Layer 8 of a small transformer language model trained on English Wikipedia (14 layers, counted from 0, width 64).
Take only the direct path to the model's output, skipping the later layers: a vector added to the residual stream pushes a token's score in proportion to its dot product with that token's output vector.

Output vectors of the tokens that the questions are about. A number n stands for n times 0.023.
"′": 49 10 47 77 3 30 8 -19 37 21 -7 4 9 -14 -22 -22 66 -26 -10 -3 9 16 -4 24 9 -1 51 61 69 -10 -41 -8 53 -42 -16 1 13 -18 -14 11 -45 17 33 -30 3 18 63 12 17 -37 -54 -37 34 -15 -17 17 -27 24 -24 16 -37 8 -8 10
" him": -14 -24 16 -10 -1 -7 40 11 28 7 2 27 -4 23 -9 -10 -8 -31 7 -1 -18 11 43 -4 23 12 21 -16 -27 15 21 -8 5 6 -47 -47 6 -8 -12 18 -19 -35 11 20 -56 10 21 42 72 7 -2 -7 -1 -9 -15 7 -10 25 28 -26 29 -27 -31 -18
"d": 32 -32 -24 -33 -5 -26 52 42 38 -22 -17 10 -21 29 56 5 -4 22 -21 -29 22 -20 -37 5 -14 -20 -4 -34 -43 15 12 15 -4 11 4 14 -2 -30 7 -18 7 21 -18 18 -6 -35 -19 21 -2 27 14 18 8 31 10 12 -21 9 37 26 -42 27 28 14
"ner": 8 -10 -6 24 3 -56 -76 -1 9 11 1 27 -43 29 9 -29 -36 -22 20 -57 6 4 -34 20 -1 -19 -12 5 7 30 29 4 5 -28 19 -26 0 -6 7 -31 10 -1 48 6 11 -15 0 34 -1 24 22 35 58 31 -3 -1 -57 28 24 23 -11 11 -9 -3
"us": -36 -35 1 -1 -6 -4 3 13 -10 -5 11 -30 36 36 -12 -38 -2 -25 20 -20 -13 -14 20 -15 -16 -15 -23 -8 -5 0 -11 -25 22 15 -34 -15 -12 7 -46 22 8 29 18 31 33 21 20 -6 -3 13 -17 -18 -5 39 -24 -7 44 25 2 11 36 -53 34 22
"vo": 26 -42 -11 28 -3 -9 6 28 -8 -19 -20 -22 -23 -34 35 17 3 1 18 -20 0 -1 27 -7 11 -15 -25 34 -20 21 -5 65 24 1 12 2 -43 -56 21 -13 -22 -19 -14 -10 25 12 -12 6 22 -13 23 3 -28 1 -16 47 19 24 51 -34 -21 2 -12 -23
"tern": 57 -17 -34 47 3 -28 -21 -39 26 42 -13 -13 -30 30 76 -50 41 -13 7 -42 18 3 -12 38 -36 -6 -29 -5 13 23 27 -44 47 -19 -14 -40 0 15 2 0 -28 3 -38 7 14 26 12 42 47 -14 -33 10 -9 -1 24 -4 -34 45 23 22 15 14 23 -9
"ly": 30 -20 -6 -31 -1 -44 -20 20 61 2 15 -58 -42 10 -20 20 -24 4 16 30 -41 38 17 28 -21 26 30 13 -7 -4 15 60 5 -2 15 0 -34 -6 -3 -15 -13 4 4 -7 6 28 0 -9 -2 24 9 -66 10 14 35 25 43 33 3 -15 -5 -63 10 6
"form": 84 -39 9 21 -2 -5 42 -25 36 24 -26 -20 -29 8 -47 -57 6 10 13 -43 -15 26 15 3 -1 -4 -13 -13 32 14 -60 -40 -1 -3 -3 32 -29 6 -12 3 5 -44 -18 -35 21 -20 34 39 35 6 -15 -18 -16 16 -12 47 -22 39 33 21 -39 -26 14 11
"shire": 53 21 5 26 1 -9 -71 2 1 -42 -13 -18 24 54 41 26 0 -17 -13 -7 -2 7 26 5 -23 -19 65 -49 33 26 -41 -55 4 -35 -31 -12 -43 17 -66 58 -4 -64 -1 16 1 -6 30 2 -5 -31 29 24 51 36 -28 6 -27 39 75 -3 -16 -55 -64 38
"han": 38 17 38 -10 -1 -5 12 -31 -34 15 7 36 -25 27 23 5 -5 -2 16 2 10 -29 25 -14 31 -28 25 14 4 15 17 -6 15 3 42 -19 -23 39 4 2 5 10 -2 -40 -6 4 34 3 12 -28 6 -7 14 1 9 28 -19 33 45 -9 15 -44 25 4
"”": 18 -75 1 45 -2 17 -7 -5 44 -36 0 -3 -66 -4 -21 -36 52 3 -7 -30 -24 24 -2 13 68 21 -24 20 2 -30 2 -9 16 -6 -26 -33 -7 0 -50 14 -44 -41 15 -29 -24 -23 -23 21 15 -95 59 -43 5 -33 -35 -35 -51 67 -18 10 -67 14 -52 -19
"our": 2 -9 -50 -5 -2 -42 -8 -25 -3 25 -1 -67 46 9 -7 -26 12 -19 2 9 19 30 51 22 -12 -28 -27 7 31 26 -11 -14 34 -2 -13 9 67 -2 -60 15 -19 -29 42 -5 -10 -7 48 -18 3 12 -21 -33 49 -13 24 -32 -26 51 1 7 -1 -53 0 -15
" married": 14 3 16 -22 7 26 0 12 37 26 8 19 -21 13 -15 -4 9 -50 16 -2 -31 -18 41 18 1 13 21 -22 -51 10 28 -36 9 7 1 -25 -27 -23 -20 19 -33 -37 32 25 -16 -16 4 -29 39 -20 -9 30 21 -8 -22 18 20 -23 66 -5 -21 -21 -40 -4
"ation": -52 -23 32 54 6 -6 3 6 7 30 -21 24 29 13 4 -33 -3 29 26 -52 -7 2 32 -83 0 -3 79 -21 3 7 -9 -3 -1 6 14 -7 17 -22 -5 22 -33 39 -8 -9 -8 -20 3 -10 9 -58 4 -40 15 12 11 -29 1 26 -16 37 -36 -34 25 15
"@": 24 1 -19 7 5 1 -66 -16 32 -69 -13 46 1 -14 51 -45 39 -6 -22 24 5 38 -14 -44 23 -14 1 12 31 -8 -2 12 32 -23 8 0 22 -17 -1 4 5 -42 8 -2 -5 -1 -19 -3 -5 13 -17 -7 56 -3 -11 24 -10 16 7 13 -34 -61 -18 0
"\n": 7 19 -18 -19 -3 22 16 -4 -16 40 -7 -22 -8 -11 -27 -9 21 -44 -8 7 6 -23 -35 10 -9 24 -7 -9 42 2 -36 22 -18 27 4 16 21 13 10 -1 6 -25 1 -14 1 -50 -1 -16 -41 -29 58 7 -11 -23 22 1 18 -3 -1 19 4 20 6 33
"tor": 39 13 9 15 -8 8 12 -4 -13 29 2 -9 -18 17 -10 -1 40 14 59 -61 -13 -3 -14 22 25 -45 5 2 13 35 -30 3 22 -12 7 -20 -69 -76 6 53 -17 5 -23 -20 -53 31 21 -17 19 -8 -17 13 -4 -6 -15 26 -63 7 21 50 44 -62 19 29
"style": 1 -18 -33 -18 1 8 -36 10 54 -35 -22 -26 -90 20 -33 50 82 -7 31 -24 -24 -16 63 3 31 -33 12 -8 5 1 -33 -38 29 -19 -37 -28 53 -20 -24 16 1 -40 -19 27 22 20 43 9 -30 -16 -2 -25 -28 6 6 -2 -65 44 39 27 -14 -32 -22 -40
"ight": -20 12 -23 27 0 28 -16 -11 -9 14 2 -32 -12 -25 33 -23 2 46 27 -11 -8 30 48 -3 -53 -19 -1 -34 25 38 -31 -21 31 -40 17 -3 -32 -42 -64 1 -32 46 4 4 -28 25 6 8 21 -34 10 -15 48 45 -11 47 9 20 -16 32 10 -9 -4 -56
" As": 24 -10 -20 9 4 -1 -1 14 3 3 -11 -10 28 4 -8 -15 10 9 13 28 9 0 -12 4 22 10 -7 33 18 -19 11 -8 -18 -2 -22 -33 -3 20 4 -3 -2 -24 -9 17 -10 -10 -24 -13 19 -6 2 -10 40 -13 27 -12 -7 -13 -13 -19 17 9 20 -17
" published": -2 -19 12 6 -1 14 -31 30 45 18 -5 17 -31 13 19 -36 4 -30 32 -20 -42 -26 -6 23 18 4 2 -36 -2 17 -19 -43 -5 -31 -13 15 -37 -24 -3 16 -19 -49 30 -3 -27 -2 24 -7 42 -54 -23 -1 35 -9 9 -5 4 -4 5 1 -3 -37 -54 -25
" election": 32 -26 30 -16 9 -15 -27 -40 14 28 -47 15 -3 22 23 -33 50 -17 30 11 -39 8 -20 -27 33 26 -6 5 8 34 -27 -22 -8 8 16 8 24 -23 4 24 -30 -19 -11 35 -18 0 26 1 37 19 28 -7 25 17 22 -4 -42 -44 14 -46 -5 -32 -22 3
"mer": 61 -38 -18 4 0 -22 11 -10 10 -31 -35 -30 -69 -9 22 -14 -1 -59 42 11 2 -20 -18 63 15 4 11 23 -5 31 3 15 10 16 18 -8 1 -9 9 -38 -9 14 20 43 -31 13 14 -31 30 33 4 -21 -5 23 -27 29 -23 38 14 -9 -21 -53 25 1

Each question shows what one neuron of this layer's MLP adds at an activation of 1. A number n stands for n times 0.0073.

n172: -23 -6 -26 44 20 2 -6 2 -16 32 -27 18 0 40 2 -26 -13 -8 -27 -16 0 -9 -8 -10 -8 4 -17 12 20 15 -49 20 12 -22 16 14 -25 -28 3 30 18 -51 -1 11 -22 -26 -1 5 25 -27 1 23 7 7 -57 6 -15 24 6 12 3 26 -14 -44
Pushed down most: "ly"

n97: 9 48 -33 17 -36 -41 -4 -1 -14 11 -41 -4 14 -29 2 -10 -4 -16 -9 -44 5 -1 7 -31 4 -17 2 -5 -16 33 2 3 -27 -26 -21 -12 32 -37 -2 19 -10 1 6 1 -23 14 -16 -13 31 -31 11 9 0 44 -44 12 -6 28 0 1 9 -5 -12 31
Pushed down most: "ly"

n47: -17 8 -6 -6 -10 -20 -19 -25 -4 10 40 22 -2 34 22 -8 34 19 -18 -26 -12 52 12 -1 14 7 -8 -15 23 17 3 23 46 -32 21 -8 18 -24 16 35 34 -15 5 34 33 13 -11 2 -13 9 9 -24 -17 14 8 -11 6 -19 38 14 12 -53 4 18
Pushed up most: "@"

n49: -11 37 5 4 -16 11 14 49 14 -28 4 46 16 -6 5 -15 -7 14 -32 15 13 -7 -39 -32 43 0 -9 3 -3 -1 40 -18 50 18 33 1 -12 18 -18 21 33 -5 17 -20 -2 15 14 -6 2 -10 -26 -25 5 -19 8 15 -11 6 11 -25 -19 -11 -4 5
Which two tokens does it push up most, strongest first? "@", "han"

n57: -10 0 -25 -19 -6 -15 4 -9 8 5 -48 8 39 -8 -6 -2 -12 -3 24 4 -31 -8 -36 -41 -1 -5 -4 41 -27 18 2 1 22 -3 34 13 -7 4 -52 19 5 20 -6 -12 23 4 -14 14 19 4 -14 23 0 10 4 -21 -16 12 -17 22 -34 -5 44 10
Pushed up most: "ation"

n145: 35 -8 7 9 61 -36 -17 -9 -11 5 -47 51 -30 3 15 13 -6 2 24 5 15 -4 6 5 -6 3 34 21 14 -17 24 6 -19 8 13 -3 14 -29 24 5 15 21 -13 2 -4 10 -6 -24 9 -2 20 9 -5 22 -2 27 24 -7 32 10 -16 -5 34 23
Which two tokens does it push up most, strongest first? "mer", "han"

n138: 18 -31 -15 35 29 -35 -46 -5 12 17 -47 -8 -32 14 -21 25 -22 13 -17 13 -4 -1 -16 -15 3 -30 -29 -15 -8 -14 -28 32 -7 9 15 10 4 26 21 -10 -3 34 -4 12 0 -6 3 14 -13 -21 3 16 4 27 -8 -5 -17 37 10 28 6 -17 -16 -11
Which two tokens does it push up most, strongest first? "ner", "style"

n32: -4 -19 12 -2 -6 -9 15 -5 -12 13 37 21 11 4 -18 -5 -11 20 -25 16 -26 1 -4 -7 -22 12 10 -7 -18 31 4 -7 -12 -8 0 20 8 0 -7 46 -1 -34 -26 10 -34 -11 8 19 16 18 -4 -1 -24 -15 -10 12 19 -8 -4 -11 2 -13 -19 -9
Pushed up most: " him"

n122: -2 -16 -15 10 40 25 54 13 3 7 15 -7 -13 29 15 -7 -20 39 51 25 -32 2 0 23 28 29 2 5 -3 4 -3 25 22 5 -12 -1 -11 -6 -26 -18 22 -21 -2 -3 -28 20 -14 11 -12 4 23 -25 15 -17 -31 16 -10 2 0 6 -26 -14 -10 1
Pushed up most: "”"

n108: 4 45 -2 -16 -6 5 -9 12 10 -18 58 17 -8 26 -37 4 16 -15 -15 -23 -2 46 41 25 12 30 -22 -17 -24 -30 -7 29 5 -3 -1 -28 3 -11 -36 -13 40 -25 14 6 -29 26 7 9 28 1 10 31 -20 -43 -11 -7 3 27 6 12 18 31 5 -8
Pushed up most: " him"

n182: -3 -29 9 4 3 -42 -18 27 -29 25 28 14 -46 41 11 -4 -2 -8 5 -20 -43 7 -24 -1 25 26 16 -5 -19 8 -26 36 -21 -45 57 -29 -11 -4 1 17 -7 9 38 -16 -6 10 4 18 -20 35 17 0 -4 33 17 24 -18 1 -14 -10 25 -27 -12 13
Which two tokens does it push up most, strongest first? "ner", "ly"

n71: -6 -35 -24 -19 -5 -2 -16 50 6 15 -1 3 -7 13 11 -2 -3 -4 31 4 36 11 -7 -15 -19 30 3 45 35 2 -31 5 -9 24 10 -22 -6 -19 -4 39 -13 -14 -7 5 -42 -26 -11 25 4 -12 -18 0 20 14 -13 -5 -13 -8 5 -6 29 -6 -10 -18
Pushed down most: "han"

n128: -16 -22 -3 -11 17 23 11 16 3 32 -42 -13 -1 8 23 -1 13 18 -9 -59 -7 -23 -17 -26 -41 -4 -3 -14 -7 -21 0 -13 39 20 -16 23 2 -5 15 -6 -12 -1 3 29 -33 -58 -3 29 -3 24 -36 -17 -27 16 17 36 -22 4 23 -39 26 -21 -40 -15
Pushed up most: "d"

n55: 15 -8 4 -29 46 11 -12 9 8 -4 36 -16 -13 -18 4 -60 7 -6 -3 12 1 -11 -20 -31 -35 -7 -13 -9 36 -27 -28 -9 -7 15 21 -28 -34 -13 -16 -29 3 6 37 13 44 10 11 27 -34 22 38 12 -7 14 -9 35 -2 -47 -33 5 -10 -27 5 -2
Pushed down most: " him"

n176: -3 30 6 6 -32 -4 -14 -32 24 -27 3 -13 -2 49 1 2 -5 -21 -21 -13 -7 -8 49 -30 -16 10 3 -17 -24 12 -9 -22 -2 -17 11 -24 20 -17 -26 -8 -24 18 4 23 7 -6 20 35 -48 18 -17 -4 38 -11 8 15 10 0 5 2 -6 -29 -19 -40
Pushed down most: "\n"

n6: -8 55 4 -3 -5 -26 -17 23 12 -17 -32 -21 46 -29 22 4 -2 -12 41 -2 6 2 10 -37 -11 13 -7 -38 -24 -29 28 9 8 29 -6 17 -14 12 -31 36 2 22 -5 21 8 14 -11 -2 0 20 -1 0 -15 -17 -9 -3 -14 27 -16 -10 16 -31 51 11
Pushed up most: "us"

n1: 19 -3 -16 5 14 11 -14 -33 -19 11 -19 15 -26 -10 -1 30 12 7 -5 -37 -11 -13 7 -10 4 -25 14 26 17 -8 -8 43 -35 18 -30 -20 20 -26 -10 3 -11 29 -13 -25 21 -8 -14 6 3 -22 -27 -11 10 14 0 27 -31 -11 -1 12 18 -23 11 -19
Which two tokens does it push up most, strongest first? "tor", "style"

n163: -4 10 5 -19 14 8 4 -9 -16 -5 -16 -2 -27 -46 18 9 -20 -22 -29 -5 16 -21 54 -18 -38 13 -7 6 15 10 14 0 -9 -48 43 -5 -38 4 14 -15 16 -11 6 34 -67 -33 26 -14 -8 -2 8 -25 55 -17 -12 -15 -7 -12 -2 21 -4 10 -8 14
Pushed down most: "us"